Layer 2 of a small transformer language model trained on English Wikipedia (11 layers, counted from 0, width 128).
A neuron's activation on a vector x is SiLU(gate . x) times (in . x), where the dot is the dot product.

Input weights of the MLP neurons that the questions are about. A number n stands for (n - 128) times 0.0044.
n53 gate: 89, 71, 97, 177, 105, 110, 139, 143, 98, 111, 55, 154, 99, 58, 63, 157, 124, 120, 187, 159, 142, 109, 105, 156, 93, 162, 164, 192, 75, 128, 128, 169, 94, 94, 102, 94, 150, 126, 136, 117, 57, 105, 67, 87, 108, 86, 132, 162, 169, 97, 53, 202, 178, 137, 134, 153, 167, 62, 79, 223, 15, 129, 146, 152, 137, 73, 163, 158, 186, 90, 176, 134, 91, 125, 143, 131, 120, 120, 117, 161, 86, 93, 28, 114, 112, 102, 150, 160, 121, 121, 81, 168, 173, 110, 143, 61, 134, 174, 119, 133, 121, 182, 146, 109, 148, 136, 153, 91, 123, 109, 84, 186, 150, 127, 116, 114, 159, 187, 74, 85, 81, 126, 144, 137, 138, 166, 84, 72
n132 gate: 148, 164, 183, 195, 113, 84, 215, 128, 88, 98, 79, 170, 102, 109, 114, 73, 162, 127, 142, 158, 146, 113, 192, 130, 114, 108, 67, 110, 126, 143, 57, 117, 147, 156, 150, 175, 165, 137, 110, 143, 159, 87, 139, 103, 146, 118, 72, 166, 179, 114, 114, 138, 112, 96, 168, 140, 161, 105, 173, 94, 78, 117, 72, 66, 93, 124, 147, 122, 208, 121, 137, 121, 215, 119, 107, 188, 118, 170, 114, 65, 117, 184, 207, 115, 126, 234, 78, 191, 139, 155, 94, 109, 149, 147, 197, 217, 141, 96, 134, 143, 113, 121, 147, 158, 99, 177, 148, 105, 169, 157, 87, 248, 161, 80, 192, 142, 90, 149, 85, 60, 152, 173, 98, 167, 114, 99, 129, 132
n133 gate: 145, 76, 130, 111, 104, 216, 163, 134, 78, 91, 113, 145, 113, 178, 122, 101, 126, 104, 140, 126, 134, 103, 75, 170, 165, 96, 128, 150, 123, 169, 170, 138, 172, 150, 168, 115, 92, 198, 155, 103, 126, 111, 158, 99, 104, 94, 147, 128, 84, 151, 98, 109, 106, 75, 112, 146, 128, 139, 157, 106, 124, 162, 142, 122, 112, 175, 137, 154, 146, 132, 122, 162, 96, 98, 207, 156, 127, 114, 81, 133, 83, 150, 109, 101, 109, 186, 136, 139, 151, 159, 129, 82, 135, 135, 124, 81, 128, 179, 129, 74, 102, 115, 228, 113, 196, 69, 167, 111, 112, 87, 105, 162, 171, 201, 133, 130, 130, 150, 176, 192, 182, 109, 158, 79, 112, 108, 120, 89
n141 gate: 81, 109, 121, 159, 148, 138, 152, 135, 121, 75, 138, 164, 86, 125, 148, 155, 87, 99, 188, 123, 115, 98, 142, 143, 55, 140, 166, 77, 138, 111, 185, 139, 163, 114, 236, 128, 205, 54, 165, 103, 184, 99, 32, 92, 82, 125, 83, 110, 137, 193, 117, 131, 100, 114, 160, 190, 149, 166, 130, 99, 109, 93, 194, 162, 167, 104, 121, 93, 121, 145, 127, 90, 153, 139, 112, 141, 115, 186, 145, 79, 135, 91, 113, 97, 105, 176, 54, 149, 74, 163, 78, 206, 152, 136, 141, 89, 122, 61, 148, 115, 146, 70, 99, 105, 161, 143, 97, 166, 164, 94, 127, 129, 90, 140, 47, 139, 157, 107, 66, 119, 110, 126, 78, 156, 155, 119, 122, 52
n147 gate: 152, 84, 116, 137, 145, 132, 123, 125, 117, 152, 99, 168, 124, 82, 126, 109, 159, 172, 167, 122, 151, 141, 131, 94, 128, 111, 197, 97, 166, 158, 116, 75, 112, 163, 197, 56, 113, 140, 143, 120, 199, 105, 160, 90, 127, 80, 102, 95, 130, 154, 110, 137, 162, 156, 100, 105, 55, 110, 163, 105, 145, 137, 145, 112, 137, 106, 74, 126, 107, 108, 197, 119, 122, 115, 126, 143, 143, 119, 147, 110, 136, 155, 114, 66, 132, 140, 119, 155, 64, 162, 156, 109, 125, 137, 98, 100, 124, 137, 165, 137, 202, 125, 123, 165, 140, 80, 85, 186, 132, 162, 140, 69, 143, 148, 110, 85, 81, 117, 84, 82, 132, 133, 152, 107, 163, 125, 95, 138
n177 gate: 99, 156, 137, 74, 107, 146, 175, 69, 185, 113, 107, 162, 181, 177, 17, 156, 103, 132, 100, 134, 95, 175, 96, 94, 178, 74, 171, 99, 134, 102, 184, 114, 135, 81, 138, 44, 110, 180, 42, 177, 141, 176, 122, 163, 132, 97, 149, 209, 127, 106, 156, 133, 146, 81, 116, 126, 186, 155, 120, 74, 149, 163, 171, 181, 103, 128, 127, 197, 145, 112, 139, 93, 42, 126, 159, 112, 148, 158, 141, 156, 113, 120, 103, 77, 75, 148, 199, 114, 138, 181, 139, 47, 105, 123, 43, 127, 66, 129, 106, 126, 185, 124, 53, 134, 159, 87, 181, 162, 178, 127, 73, 105, 80, 178, 181, 174, 114, 99, 139, 132, 144, 69, 171, 115, 203, 137, 144, 55
n187 gate: 138, 136, 98, 123, 150, 117, 98, 117, 185, 132, 66, 137, 81, 87, 102, 89, 116, 140, 151, 125, 140, 155, 101, 149, 128, 117, 155, 141, 145, 135, 160, 78, 141, 154, 168, 101, 184, 171, 99, 84, 124, 109, 143, 60, 122, 156, 160, 55, 149, 105, 193, 113, 124, 72, 174, 85, 128, 69, 83, 123, 155, 141, 160, 147, 157, 152, 80, 114, 151, 130, 172, 147, 61, 122, 94, 150, 86, 146, 158, 133, 79, 47, 94, 178, 74, 125, 127, 96, 57, 137, 112, 238, 144, 107, 104, 81, 104, 145, 149, 124, 155, 124, 139, 185, 153, 135, 85, 127, 86, 155, 115, 162, 139, 112, 94, 93, 180, 128, 123, 160, 189, 112, 134, 31, 167, 139, 147, 67
n193 gate: 129, 158, 93, 178, 133, 116, 182, 152, 120, 111, 122, 142, 125, 149, 201, 107, 112, 115, 131, 124, 124, 144, 106, 97, 98, 148, 188, 144, 133, 77, 55, 104, 87, 152, 139, 148, 193, 115, 143, 102, 173, 53, 119, 163, 94, 41, 150, 212, 154, 107, 85, 95, 189, 121, 124, 114, 129, 104, 103, 77, 67, 162, 118, 110, 140, 163, 179, 158, 195, 146, 199, 172, 144, 108, 97, 120, 123, 122, 110, 111, 132, 98, 142, 161, 131, 137, 89, 179, 133, 71, 125, 168, 176, 56, 158, 88, 124, 141, 94, 145, 158, 129, 127, 142, 94, 100, 138, 113, 83, 135, 138, 142, 126, 114, 198, 102, 110, 156, 159, 39, 111, 126, 160, 144, 134, 110, 115, 106
n257 gate: 122, 20, 148, 102, 177, 208, 84, 97, 67, 168, 87, 129, 146, 178, 195, 51, 115, 110, 149, 107, 123, 93, 91, 161, 150, 135, 125, 97, 136, 148, 176, 173, 198, 116, 143, 77, 152, 186, 114, 102, 154, 129, 121, 176, 113, 176, 140, 70, 136, 121, 165, 153, 83, 126, 91, 167, 107, 190, 116, 156, 132, 135, 98, 115, 141, 191, 120, 152, 105, 165, 125, 103, 82, 180, 184, 142, 45, 154, 47, 52, 144, 169, 139, 137, 72, 103, 135, 144, 114, 158, 171, 75, 164, 65, 134, 118, 137, 53, 146, 187, 93, 184, 107, 108, 114, 48, 112, 151, 132, 157, 131, 195, 98, 129, 165, 92, 79, 119, 111, 103, 116, 92, 227, 105, 124, 120, 93, 111
n277 gate: 189, 96, 171, 91, 166, 177, 45, 103, 113, 45, 158, 147, 155, 183, 166, 133, 153, 172, 130, 158, 208, 153, 119, 140, 131, 137, 173, 138, 64, 87, 155, 141, 105, 157, 123, 95, 200, 109, 209, 155, 198, 118, 149, 157, 126, 135, 140, 78, 143, 119, 189, 97, 177, 93, 133, 149, 121, 198, 151, 174, 147, 76, 169, 174, 119, 137, 137, 156, 72, 144, 108, 147, 165, 216, 55, 199, 166, 153, 77, 112, 134, 129, 130, 144, 162, 85, 178, 99, 104, 110, 85, 90, 92, 106, 141, 124, 176, 87, 145, 128, 129, 179, 135, 114, 166, 106, 87, 109, 104, 117, 127, 116, 129, 121, 164, 166, 174, 155, 152, 168, 86, 113, 92, 93, 104, 96, 75, 110
n53 in: 85, 129, 103, 171, 117, 135, 214, 124, 134, 93, 88, 173, 62, 116, 108, 79, 115, 122, 164, 194, 133, 132, 44, 200, 126, 72, 118, 229, 99, 128, 128, 177, 209, 126, 131, 192, 142, 161, 141, 60, 97, 153, 106, 124, 74, 71, 82, 111, 87, 169, 72, 123, 95, 167, 161, 142, 121, 100, 111, 163, 98, 116, 146, 107, 126, 119, 158, 175, 101, 98, 144, 125, 71, 138, 134, 135, 95, 133, 137, 150, 87, 160, 73, 94, 74, 131, 118, 130, 145, 126, 173, 160, 114, 107, 140, 94, 103, 105, 107, 142, 101, 163, 62, 153, 130, 118, 77, 71, 147, 80, 143, 173, 137, 122, 105, 155, 145, 156, 101, 102, 149, 96, 140, 135, 146, 196, 69, 116
n132 in: 197, 85, 142, 178, 153, 73, 158, 108, 140, 126, 74, 149, 132, 91, 116, 25, 187, 94, 119, 129, 187, 174, 126, 126, 137, 129, 88, 130, 81, 134, 153, 110, 155, 153, 144, 142, 141, 92, 86, 92, 143, 80, 110, 47, 102, 146, 87, 167, 184, 134, 119, 120, 143, 178, 215, 156, 141, 82, 151, 81, 84, 150, 153, 162, 153, 95, 127, 140, 190, 176, 108, 66, 218, 147, 118, 142, 77, 187, 117, 83, 118, 145, 186, 111, 131, 185, 155, 128, 98, 127, 125, 138, 154, 122, 171, 144, 148, 130, 121, 140, 179, 130, 119, 94, 92, 170, 123, 148, 90, 166, 94, 199, 114, 66, 175, 102, 71, 121, 90, 91, 143, 206, 113, 165, 153, 180, 147, 111
n133 in: 95, 112, 191, 138, 89, 122, 147, 117, 53, 107, 99, 113, 120, 85, 57, 167, 63, 94, 140, 80, 129, 86, 104, 145, 139, 118, 163, 136, 119, 130, 107, 188, 190, 161, 176, 172, 92, 183, 174, 80, 86, 170, 131, 152, 96, 92, 112, 132, 76, 198, 113, 86, 172, 178, 124, 150, 111, 95, 147, 137, 99, 174, 144, 134, 141, 120, 179, 132, 106, 94, 95, 123, 179, 170, 169, 138, 151, 150, 154, 80, 84, 102, 127, 75, 106, 209, 143, 186, 148, 163, 189, 78, 182, 121, 111, 159, 106, 125, 145, 135, 140, 175, 117, 137, 138, 65, 115, 97, 127, 86, 154, 100, 92, 181, 152, 112, 136, 122, 160, 162, 99, 98, 99, 118, 178, 148, 76, 95
n141 in: 171, 146, 74, 143, 140, 113, 158, 163, 92, 112, 102, 139, 93, 129, 149, 174, 82, 119, 124, 80, 144, 116, 101, 120, 83, 109, 122, 111, 106, 133, 121, 169, 195, 111, 149, 176, 113, 23, 175, 109, 101, 104, 133, 76, 83, 106, 93, 69, 133, 161, 141, 118, 144, 118, 59, 160, 156, 163, 176, 57, 132, 145, 158, 110, 107, 100, 145, 91, 80, 155, 143, 120, 137, 161, 72, 156, 158, 147, 133, 119, 161, 134, 107, 144, 127, 114, 81, 157, 120, 117, 112, 154, 83, 158, 116, 130, 80, 120, 142, 76, 128, 98, 103, 139, 156, 179, 89, 124, 188, 135, 137, 147, 115, 114, 102, 109, 119, 42, 107, 138, 147, 125, 152, 158, 229, 86, 122, 53
n147 in: 153, 117, 109, 166, 159, 179, 111, 72, 81, 144, 132, 171, 67, 130, 127, 92, 120, 198, 195, 116, 106, 109, 116, 148, 152, 63, 160, 123, 138, 190, 128, 104, 116, 150, 149, 52, 117, 127, 146, 124, 183, 88, 179, 68, 89, 129, 86, 93, 113, 142, 105, 133, 134, 174, 65, 35, 113, 121, 101, 115, 184, 94, 165, 97, 105, 109, 142, 150, 110, 121, 156, 135, 136, 119, 130, 155, 106, 102, 165, 100, 141, 169, 131, 87, 151, 91, 148, 139, 119, 149, 102, 107, 111, 150, 89, 67, 122, 171, 130, 121, 147, 125, 176, 157, 157, 99, 68, 144, 130, 118, 93, 62, 159, 102, 115, 104, 76, 89, 142, 94, 124, 143, 126, 118, 166, 145, 124, 161
n177 in: 191, 94, 126, 137, 204, 111, 140, 124, 155, 180, 103, 89, 99, 120, 139, 178, 166, 155, 142, 83, 161, 181, 130, 150, 162, 94, 140, 71, 104, 38, 125, 99, 122, 186, 28, 105, 157, 63, 163, 142, 134, 143, 121, 109, 116, 144, 228, 63, 147, 83, 152, 117, 192, 153, 138, 170, 149, 154, 151, 138, 120, 72, 78, 105, 82, 80, 85, 163, 159, 194, 107, 169, 85, 156, 107, 59, 144, 106, 128, 197, 179, 94, 87, 118, 122, 62, 205, 125, 144, 114, 148, 106, 123, 123, 94, 127, 146, 107, 103, 146, 131, 125, 77, 108, 116, 97, 177, 104, 167, 84, 172, 164, 135, 105, 197, 103, 86, 128, 124, 95, 103, 122, 135, 148, 63, 150, 63, 138
n187 in: 135, 140, 156, 112, 97, 149, 131, 143, 97, 145, 207, 85, 129, 164, 207, 152, 118, 154, 85, 107, 92, 97, 132, 135, 163, 174, 110, 98, 102, 119, 94, 205, 152, 134, 90, 139, 72, 91, 116, 162, 150, 81, 184, 177, 164, 114, 154, 138, 137, 138, 159, 154, 106, 141, 110, 166, 62, 149, 113, 84, 101, 111, 140, 116, 146, 93, 106, 140, 120, 151, 115, 140, 177, 123, 149, 68, 127, 145, 109, 149, 135, 129, 116, 108, 203, 119, 109, 208, 164, 100, 144, 95, 82, 119, 115, 152, 76, 118, 123, 112, 131, 134, 73, 94, 163, 127, 150, 193, 199, 171, 159, 71, 165, 136, 181, 111, 111, 98, 130, 86, 103, 110, 142, 156, 76, 104, 177, 140
n193 in: 81, 111, 161, 126, 64, 107, 40, 121, 153, 116, 104, 125, 174, 110, 93, 137, 152, 126, 112, 114, 134, 110, 159, 144, 112, 90, 41, 193, 116, 168, 161, 137, 84, 128, 99, 132, 113, 224, 142, 135, 116, 199, 142, 94, 146, 165, 147, 90, 117, 145, 161, 108, 105, 118, 135, 142, 149, 102, 144, 154, 121, 121, 104, 110, 123, 140, 134, 101, 110, 90, 105, 96, 66, 111, 110, 141, 148, 132, 112, 133, 78, 156, 120, 110, 115, 114, 120, 101, 80, 164, 123, 135, 77, 188, 70, 145, 136, 142, 137, 140, 73, 125, 142, 105, 121, 208, 142, 90, 176, 153, 85, 136, 139, 131, 64, 103, 123, 119, 147, 223, 163, 136, 118, 121, 99, 173, 126, 207
n257 in: 153, 177, 120, 174, 137, 93, 172, 95, 152, 124, 205, 148, 120, 135, 98, 110, 156, 163, 162, 192, 129, 113, 72, 155, 74, 132, 28, 117, 107, 131, 129, 122, 126, 65, 138, 168, 127, 129, 87, 113, 127, 170, 166, 103, 108, 127, 158, 170, 127, 147, 41, 126, 126, 88, 136, 63, 122, 88, 184, 68, 72, 118, 105, 68, 110, 71, 165, 128, 205, 64, 158, 151, 180, 160, 100, 59, 79, 113, 90, 113, 141, 113, 11, 160, 111, 135, 145, 105, 168, 62, 156, 105, 100, 143, 175, 143, 82, 135, 136, 88, 115, 118, 186, 86, 170, 132, 193, 145, 163, 139, 199, 168, 139, 127, 150, 215, 173, 148, 109, 131, 166, 194, 120, 167, 144, 185, 183, 165
n277 in: 154, 151, 147, 90, 148, 112, 98, 156, 139, 158, 139, 127, 127, 166, 128, 160, 76, 158, 54, 165, 157, 178, 173, 101, 137, 145, 88, 127, 169, 80, 122, 154, 130, 143, 146, 142, 199, 108, 117, 137, 209, 188, 148, 169, 109, 163, 149, 65, 110, 124, 190, 101, 112, 116, 154, 108, 89, 149, 166, 124, 111, 76, 111, 211, 216, 191, 119, 131, 131, 99, 149, 202, 149, 135, 133, 147, 208, 138, 73, 151, 130, 95, 74, 138, 178, 147, 136, 122, 38, 139, 85, 80, 96, 122, 91, 136, 102, 119, 126, 153, 152, 189, 141, 113, 125, 156, 84, 154, 128, 39, 59, 116, 152, 156, 207, 78, 92, 129, 97, 189, 139, 117, 109, 59, 118, 86, 104, 60

Each question shows a token from some text and the vector x that enters the MLP there. A number n stands for (n - 128) times 0.032.

" member": 147, 157, 104, 136, 151, 115, 86, 128, 145, 112, 149, 154, 101, 110, 166, 127, 117, 94, 147, 134, 144, 118, 136, 149, 133, 131, 150, 107, 138, 95, 79, 138, 143, 140, 155, 134, 100, 174, 129, 139, 153, 129, 149, 130, 164, 182, 126, 111, 174, 127, 106, 135, 101, 123, 124, 124, 103, 137, 93, 137, 149, 149, 128, 138, 112, 123, 133, 195, 165, 106, 166, 92, 155, 150, 109, 81, 121, 136, 131, 142, 124, 88, 122, 105, 125, 112, 125, 118, 105, 169, 178, 147, 148, 100, 150, 82, 94, 152, 113, 113, 126, 120, 103, 152, 131, 121, 134, 143, 129, 164, 139, 138, 147, 131, 85, 155, 120, 140, 125, 170, 178, 150, 110, 132, 121, 110, 116, 137
Which neuron lights up most? n187

"am": 106, 113, 121, 132, 124, 109, 66, 133, 92, 138, 135, 154, 132, 138, 152, 129, 138, 122, 130, 118, 127, 149, 157, 160, 142, 132, 56, 118, 117, 118, 114, 154, 138, 152, 130, 148, 102, 180, 150, 109, 135, 112, 135, 133, 165, 128, 187, 134, 140, 159, 131, 88, 111, 190, 175, 119, 79, 137, 101, 124, 110, 110, 124, 122, 125, 129, 165, 91, 181, 100, 98, 109, 129, 111, 105, 120, 148, 137, 144, 106, 138, 116, 151, 134, 80, 124, 109, 56, 106, 144, 141, 138, 134, 145, 140, 115, 94, 118, 75, 153, 131, 115, 126, 111, 137, 136, 126, 159, 128, 159, 137, 167, 127, 108, 132, 133, 158, 157, 138, 157, 117, 110, 154, 154, 70, 124, 137, 96
Which neuron lights up most? n257

"ern": 97, 82, 84, 105, 140, 157, 72, 137, 137, 123, 193, 138, 134, 98, 129, 137, 106, 113, 144, 168, 146, 103, 113, 157, 171, 108, 85, 121, 149, 141, 101, 101, 130, 119, 111, 124, 91, 94, 127, 105, 119, 133, 121, 144, 165, 87, 80, 134, 119, 140, 110, 157, 103, 185, 82, 121, 110, 154, 110, 143, 136, 140, 162, 152, 102, 152, 128, 150, 156, 102, 136, 121, 162, 165, 128, 125, 125, 140, 128, 144, 115, 122, 123, 117, 63, 113, 175, 129, 107, 119, 166, 140, 140, 131, 151, 129, 117, 108, 79, 80, 111, 124, 144, 154, 100, 133, 128, 136, 137, 136, 102, 128, 129, 180, 153, 112, 144, 152, 139, 119, 143, 181, 112, 135, 89, 132, 134, 113
The three highest activations, in order: n53, n257, n141

" at": 140, 120, 140, 111, 119, 176, 104, 115, 137, 117, 112, 114, 164, 125, 128, 123, 112, 120, 153, 155, 158, 115, 128, 129, 120, 139, 71, 121, 155, 87, 112, 119, 82, 135, 106, 145, 106, 173, 178, 107, 159, 104, 126, 123, 166, 94, 153, 113, 96, 135, 117, 80, 127, 150, 128, 132, 132, 136, 96, 133, 140, 142, 126, 128, 115, 112, 170, 154, 138, 129, 99, 127, 123, 132, 153, 135, 112, 114, 121, 152, 101, 79, 83, 104, 103, 159, 125, 105, 106, 161, 117, 142, 150, 107, 133, 110, 128, 118, 162, 160, 92, 100, 110, 108, 74, 156, 161, 116, 141, 133, 96, 110, 127, 112, 112, 104, 120, 97, 168, 91, 146, 184, 149, 170, 107, 116, 101, 114
Which neuron lights up most? n193

" Medical": 132, 158, 114, 126, 132, 132, 78, 122, 133, 124, 117, 153, 86, 149, 136, 87, 104, 85, 126, 135, 141, 111, 146, 149, 134, 75, 128, 103, 125, 96, 85, 145, 126, 132, 158, 137, 95, 116, 106, 135, 131, 91, 124, 151, 168, 154, 134, 136, 126, 114, 114, 135, 130, 109, 150, 81, 149, 134, 150, 111, 142, 118, 121, 109, 109, 115, 123, 135, 136, 99, 77, 88, 173, 133, 106, 105, 105, 137, 147, 140, 140, 96, 133, 130, 104, 103, 157, 112, 114, 165, 135, 127, 141, 133, 159, 104, 79, 88, 148, 155, 114, 134, 97, 110, 140, 138, 101, 162, 105, 142, 71, 152, 139, 132, 143, 82, 111, 109, 104, 185, 157, 157, 123, 136, 104, 108, 116, 89
The most active neuron and its activation: n132, at about 4.1

" civil": 103, 170, 101, 143, 110, 108, 121, 108, 158, 130, 141, 120, 113, 146, 147, 117, 94, 115, 147, 108, 129, 121, 129, 159, 128, 92, 122, 121, 144, 88, 110, 144, 151, 131, 154, 131, 104, 119, 117, 122, 139, 129, 161, 110, 141, 162, 103, 120, 117, 93, 119, 135, 85, 138, 161, 153, 132, 134, 162, 155, 128, 113, 131, 122, 114, 140, 84, 175, 107, 110, 90, 118, 168, 110, 126, 152, 125, 150, 106, 140, 142, 107, 118, 133, 167, 121, 139, 116, 85, 143, 144, 107, 159, 112, 100, 80, 82, 97, 126, 113, 101, 121, 134, 123, 108, 129, 87, 134, 121, 148, 128, 152, 136, 168, 157, 88, 121, 113, 137, 196, 140, 230, 119, 166, 141, 107, 145, 131
Which neuron lights up most? n141

" Camp": 106, 116, 102, 125, 107, 154, 101, 146, 112, 116, 135, 164, 78, 150, 142, 118, 122, 119, 146, 147, 144, 117, 160, 135, 131, 134, 116, 143, 136, 114, 75, 137, 101, 175, 119, 159, 85, 148, 125, 120, 140, 124, 133, 97, 139, 85, 178, 122, 123, 147, 104, 167, 123, 147, 146, 131, 111, 160, 148, 150, 151, 130, 125, 102, 119, 93, 152, 170, 122, 120, 105, 91, 125, 104, 174, 103, 140, 125, 166, 139, 112, 139, 108, 137, 157, 113, 124, 103, 106, 132, 149, 127, 150, 147, 173, 116, 146, 112, 107, 105, 136, 121, 132, 105, 121, 124, 137, 181, 119, 114, 123, 136, 81, 126, 136, 77, 131, 171, 145, 175, 145, 213, 111, 151, 109, 114, 98, 112
The most active neuron and its activation: n133, at about 0.63

" just": 112, 121, 108, 136, 135, 129, 179, 117, 100, 125, 104, 126, 150, 95, 137, 121, 115, 149, 128, 114, 125, 126, 115, 175, 113, 151, 152, 122, 118, 142, 136, 134, 145, 141, 139, 138, 99, 124, 146, 138, 158, 152, 178, 88, 188, 134, 124, 125, 156, 186, 98, 136, 126, 146, 92, 152, 124, 118, 93, 156, 124, 145, 126, 168, 108, 102, 147, 145, 146, 157, 101, 104, 131, 127, 174, 117, 120, 129, 131, 97, 120, 103, 103, 91, 108, 99, 130, 110, 100, 149, 131, 136, 156, 127, 156, 113, 90, 112, 147, 113, 152, 125, 81, 115, 138, 128, 160, 129, 120, 132, 108, 106, 96, 142, 163, 120, 106, 180, 171, 183, 150, 103, 150, 165, 118, 144, 105, 104
Which neuron lights up most? n133

" if": 141, 120, 123, 127, 132, 95, 153, 107, 141, 72, 137, 123, 141, 136, 148, 127, 115, 133, 133, 144, 125, 134, 125, 196, 156, 137, 84, 100, 133, 125, 138, 135, 120, 123, 135, 158, 145, 170, 143, 123, 166, 124, 137, 141, 193, 136, 148, 149, 115, 162, 125, 128, 125, 148, 120, 106, 87, 132, 137, 146, 106, 145, 141, 134, 118, 109, 110, 128, 90, 99, 130, 108, 152, 13, 133, 164, 101, 125, 138, 104, 119, 67, 121, 115, 100, 128, 145, 114, 118, 99, 131, 143, 159, 157, 169, 111, 96, 135, 165, 91, 143, 152, 93, 116, 130, 104, 109, 106, 143, 139, 127, 114, 148, 127, 152, 133, 107, 82, 144, 106, 125, 116, 99, 132, 154, 128, 134, 138
Which two neurons fire most, strongest first? n187, n147

"po": 158, 121, 178, 154, 126, 165, 124, 130, 102, 125, 167, 143, 102, 118, 132, 102, 121, 143, 87, 140, 110, 111, 133, 168, 127, 99, 79, 158, 142, 88, 83, 144, 163, 123, 140, 133, 69, 124, 150, 101, 155, 123, 151, 150, 149, 130, 127, 143, 107, 161, 161, 81, 136, 126, 190, 120, 147, 119, 135, 151, 100, 131, 109, 127, 118, 136, 130, 146, 101, 134, 99, 101, 125, 150, 116, 128, 124, 133, 127, 151, 131, 85, 145, 131, 102, 91, 170, 111, 114, 110, 148, 147, 139, 120, 120, 129, 136, 136, 41, 151, 143, 138, 137, 109, 109, 92, 104, 132, 128, 120, 166, 131, 122, 183, 118, 132, 169, 133, 108, 163, 121, 191, 104, 107, 107, 103, 162, 93
Which two neurons fire most, strongest first? n277, n133

" Institute": 125, 119, 149, 162, 150, 136, 122, 152, 150, 141, 105, 166, 75, 145, 162, 98, 117, 90, 141, 124, 156, 123, 156, 112, 146, 133, 115, 108, 155, 104, 93, 146, 112, 143, 183, 130, 74, 186, 119, 128, 130, 140, 129, 108, 145, 135, 99, 151, 124, 119, 128, 123, 132, 112, 116, 77, 134, 127, 146, 152, 125, 120, 129, 116, 108, 119, 136, 150, 129, 104, 60, 81, 137, 159, 109, 102, 113, 110, 155, 119, 132, 83, 122, 97, 134, 124, 143, 129, 108, 145, 124, 116, 104, 136, 187, 82, 120, 138, 141, 149, 117, 117, 140, 99, 149, 136, 145, 124, 133, 142, 117, 122, 123, 184, 122, 119, 123, 102, 76, 139, 148, 213, 112, 151, 117, 127, 101, 128
Which neuron lights up most? n132

" rec": 148, 132, 81, 108, 144, 148, 114, 138, 121, 120, 91, 134, 86, 140, 147, 153, 162, 153, 155, 141, 108, 111, 133, 144, 107, 120, 131, 123, 152, 88, 92, 142, 115, 105, 133, 142, 103, 100, 189, 102, 112, 118, 119, 176, 158, 167, 92, 138, 143, 149, 112, 149, 108, 138, 132, 112, 175, 114, 158, 115, 107, 148, 113, 150, 109, 141, 181, 83, 113, 103, 86, 117, 158, 62, 164, 104, 148, 114, 144, 112, 125, 122, 114, 91, 137, 122, 128, 115, 92, 139, 107, 107, 152, 115, 134, 151, 121, 116, 102, 103, 138, 136, 136, 130, 139, 123, 140, 175, 149, 163, 122, 116, 95, 132, 103, 74, 123, 114, 159, 99, 118, 138, 130, 150, 99, 100, 137, 112
Which neuron lights up most? n141

" Toronto": 98, 150, 110, 128, 136, 164, 98, 145, 163, 142, 101, 142, 148, 134, 139, 98, 102, 72, 125, 115, 128, 92, 133, 92, 125, 135, 124, 112, 139, 147, 88, 122, 172, 124, 128, 137, 128, 136, 136, 145, 133, 108, 130, 128, 158, 114, 115, 124, 167, 157, 117, 116, 110, 124, 95, 89, 150, 143, 133, 140, 148, 108, 101, 97, 113, 134, 185, 140, 146, 94, 81, 104, 108, 92, 93, 117, 129, 147, 148, 167, 94, 111, 120, 92, 123, 155, 119, 125, 93, 149, 136, 115, 140, 126, 145, 122, 121, 114, 143, 152, 140, 127, 98, 97, 142, 174, 136, 180, 73, 132, 153, 142, 150, 80, 112, 92, 116, 176, 139, 155, 119, 165, 117, 128, 114, 121, 92, 125
The three highest activations, in order: n177, n132, n193

"da": 96, 146, 191, 146, 121, 95, 109, 129, 117, 146, 136, 123, 116, 169, 129, 135, 103, 139, 100, 148, 117, 113, 141, 146, 162, 102, 87, 158, 146, 100, 129, 96, 136, 150, 114, 149, 108, 132, 167, 129, 109, 145, 128, 132, 168, 112, 146, 128, 138, 144, 121, 113, 141, 165, 144, 93, 120, 101, 121, 161, 132, 99, 142, 129, 134, 127, 131, 74, 97, 108, 135, 117, 119, 85, 161, 109, 121, 94, 105, 97, 129, 95, 111, 109, 83, 103, 113, 126, 83, 91, 154, 165, 134, 122, 215, 143, 109, 144, 54, 135, 136, 153, 137, 86, 143, 128, 98, 137, 86, 140, 122, 141, 113, 122, 119, 83, 147, 139, 124, 137, 158, 163, 119, 121, 127, 153, 109, 109
The three highest activations, in order: n53, n141, n147

" location": 128, 121, 145, 133, 134, 145, 80, 137, 116, 172, 138, 151, 84, 128, 145, 133, 135, 142, 161, 105, 153, 112, 109, 140, 137, 100, 151, 115, 120, 124, 140, 125, 105, 98, 134, 135, 154, 157, 166, 147, 111, 110, 117, 120, 136, 102, 126, 142, 141, 132, 112, 131, 124, 159, 67, 102, 113, 126, 135, 112, 117, 97, 138, 104, 113, 139, 139, 187, 126, 100, 109, 111, 125, 90, 107, 146, 141, 122, 127, 96, 126, 95, 121, 114, 107, 124, 126, 70, 83, 169, 169, 158, 134, 131, 128, 96, 121, 154, 155, 116, 118, 114, 103, 98, 164, 130, 145, 118, 140, 147, 91, 129, 113, 113, 129, 98, 144, 134, 105, 129, 197, 163, 78, 160, 126, 207, 119, 110
Which two neurons fire most, strongest first? n147, n53

"ipe": 105, 131, 144, 136, 126, 109, 91, 139, 122, 137, 136, 126, 86, 161, 122, 116, 142, 133, 109, 128, 126, 136, 118, 103, 131, 121, 104, 101, 157, 124, 74, 99, 138, 172, 155, 106, 101, 143, 172, 114, 189, 126, 118, 152, 167, 91, 132, 113, 159, 169, 135, 76, 118, 186, 127, 113, 140, 149, 140, 136, 124, 120, 101, 95, 125, 134, 94, 80, 142, 95, 129, 118, 119, 87, 151, 159, 89, 94, 121, 122, 128, 112, 150, 112, 109, 137, 153, 79, 98, 117, 131, 157, 152, 110, 154, 131, 132, 170, 62, 182, 147, 130, 121, 120, 130, 140, 132, 153, 115, 154, 147, 155, 107, 140, 85, 111, 135, 144, 89, 83, 133, 171, 105, 138, 139, 135, 139, 115
Which neuron lights up most? n132

"sey": 170, 108, 169, 101, 150, 155, 51, 141, 123, 142, 125, 151, 130, 98, 130, 129, 144, 108, 137, 139, 161, 130, 139, 118, 145, 101, 81, 137, 139, 115, 105, 139, 145, 125, 113, 135, 146, 128, 161, 106, 124, 101, 128, 152, 156, 116, 147, 139, 144, 166, 108, 132, 114, 159, 138, 79, 115, 112, 140, 132, 138, 135, 133, 138, 98, 140, 110, 106, 178, 131, 57, 116, 156, 171, 123, 123, 112, 123, 145, 109, 111, 94, 144, 120, 41, 77, 121, 105, 132, 110, 172, 132, 131, 114, 168, 149, 121, 141, 107, 114, 123, 122, 84, 114, 178, 123, 102, 158, 134, 137, 143, 128, 111, 122, 131, 106, 129, 173, 110, 144, 157, 183, 120, 178, 146, 132, 127, 109
The most active neuron and its activation: n257, at about 2.1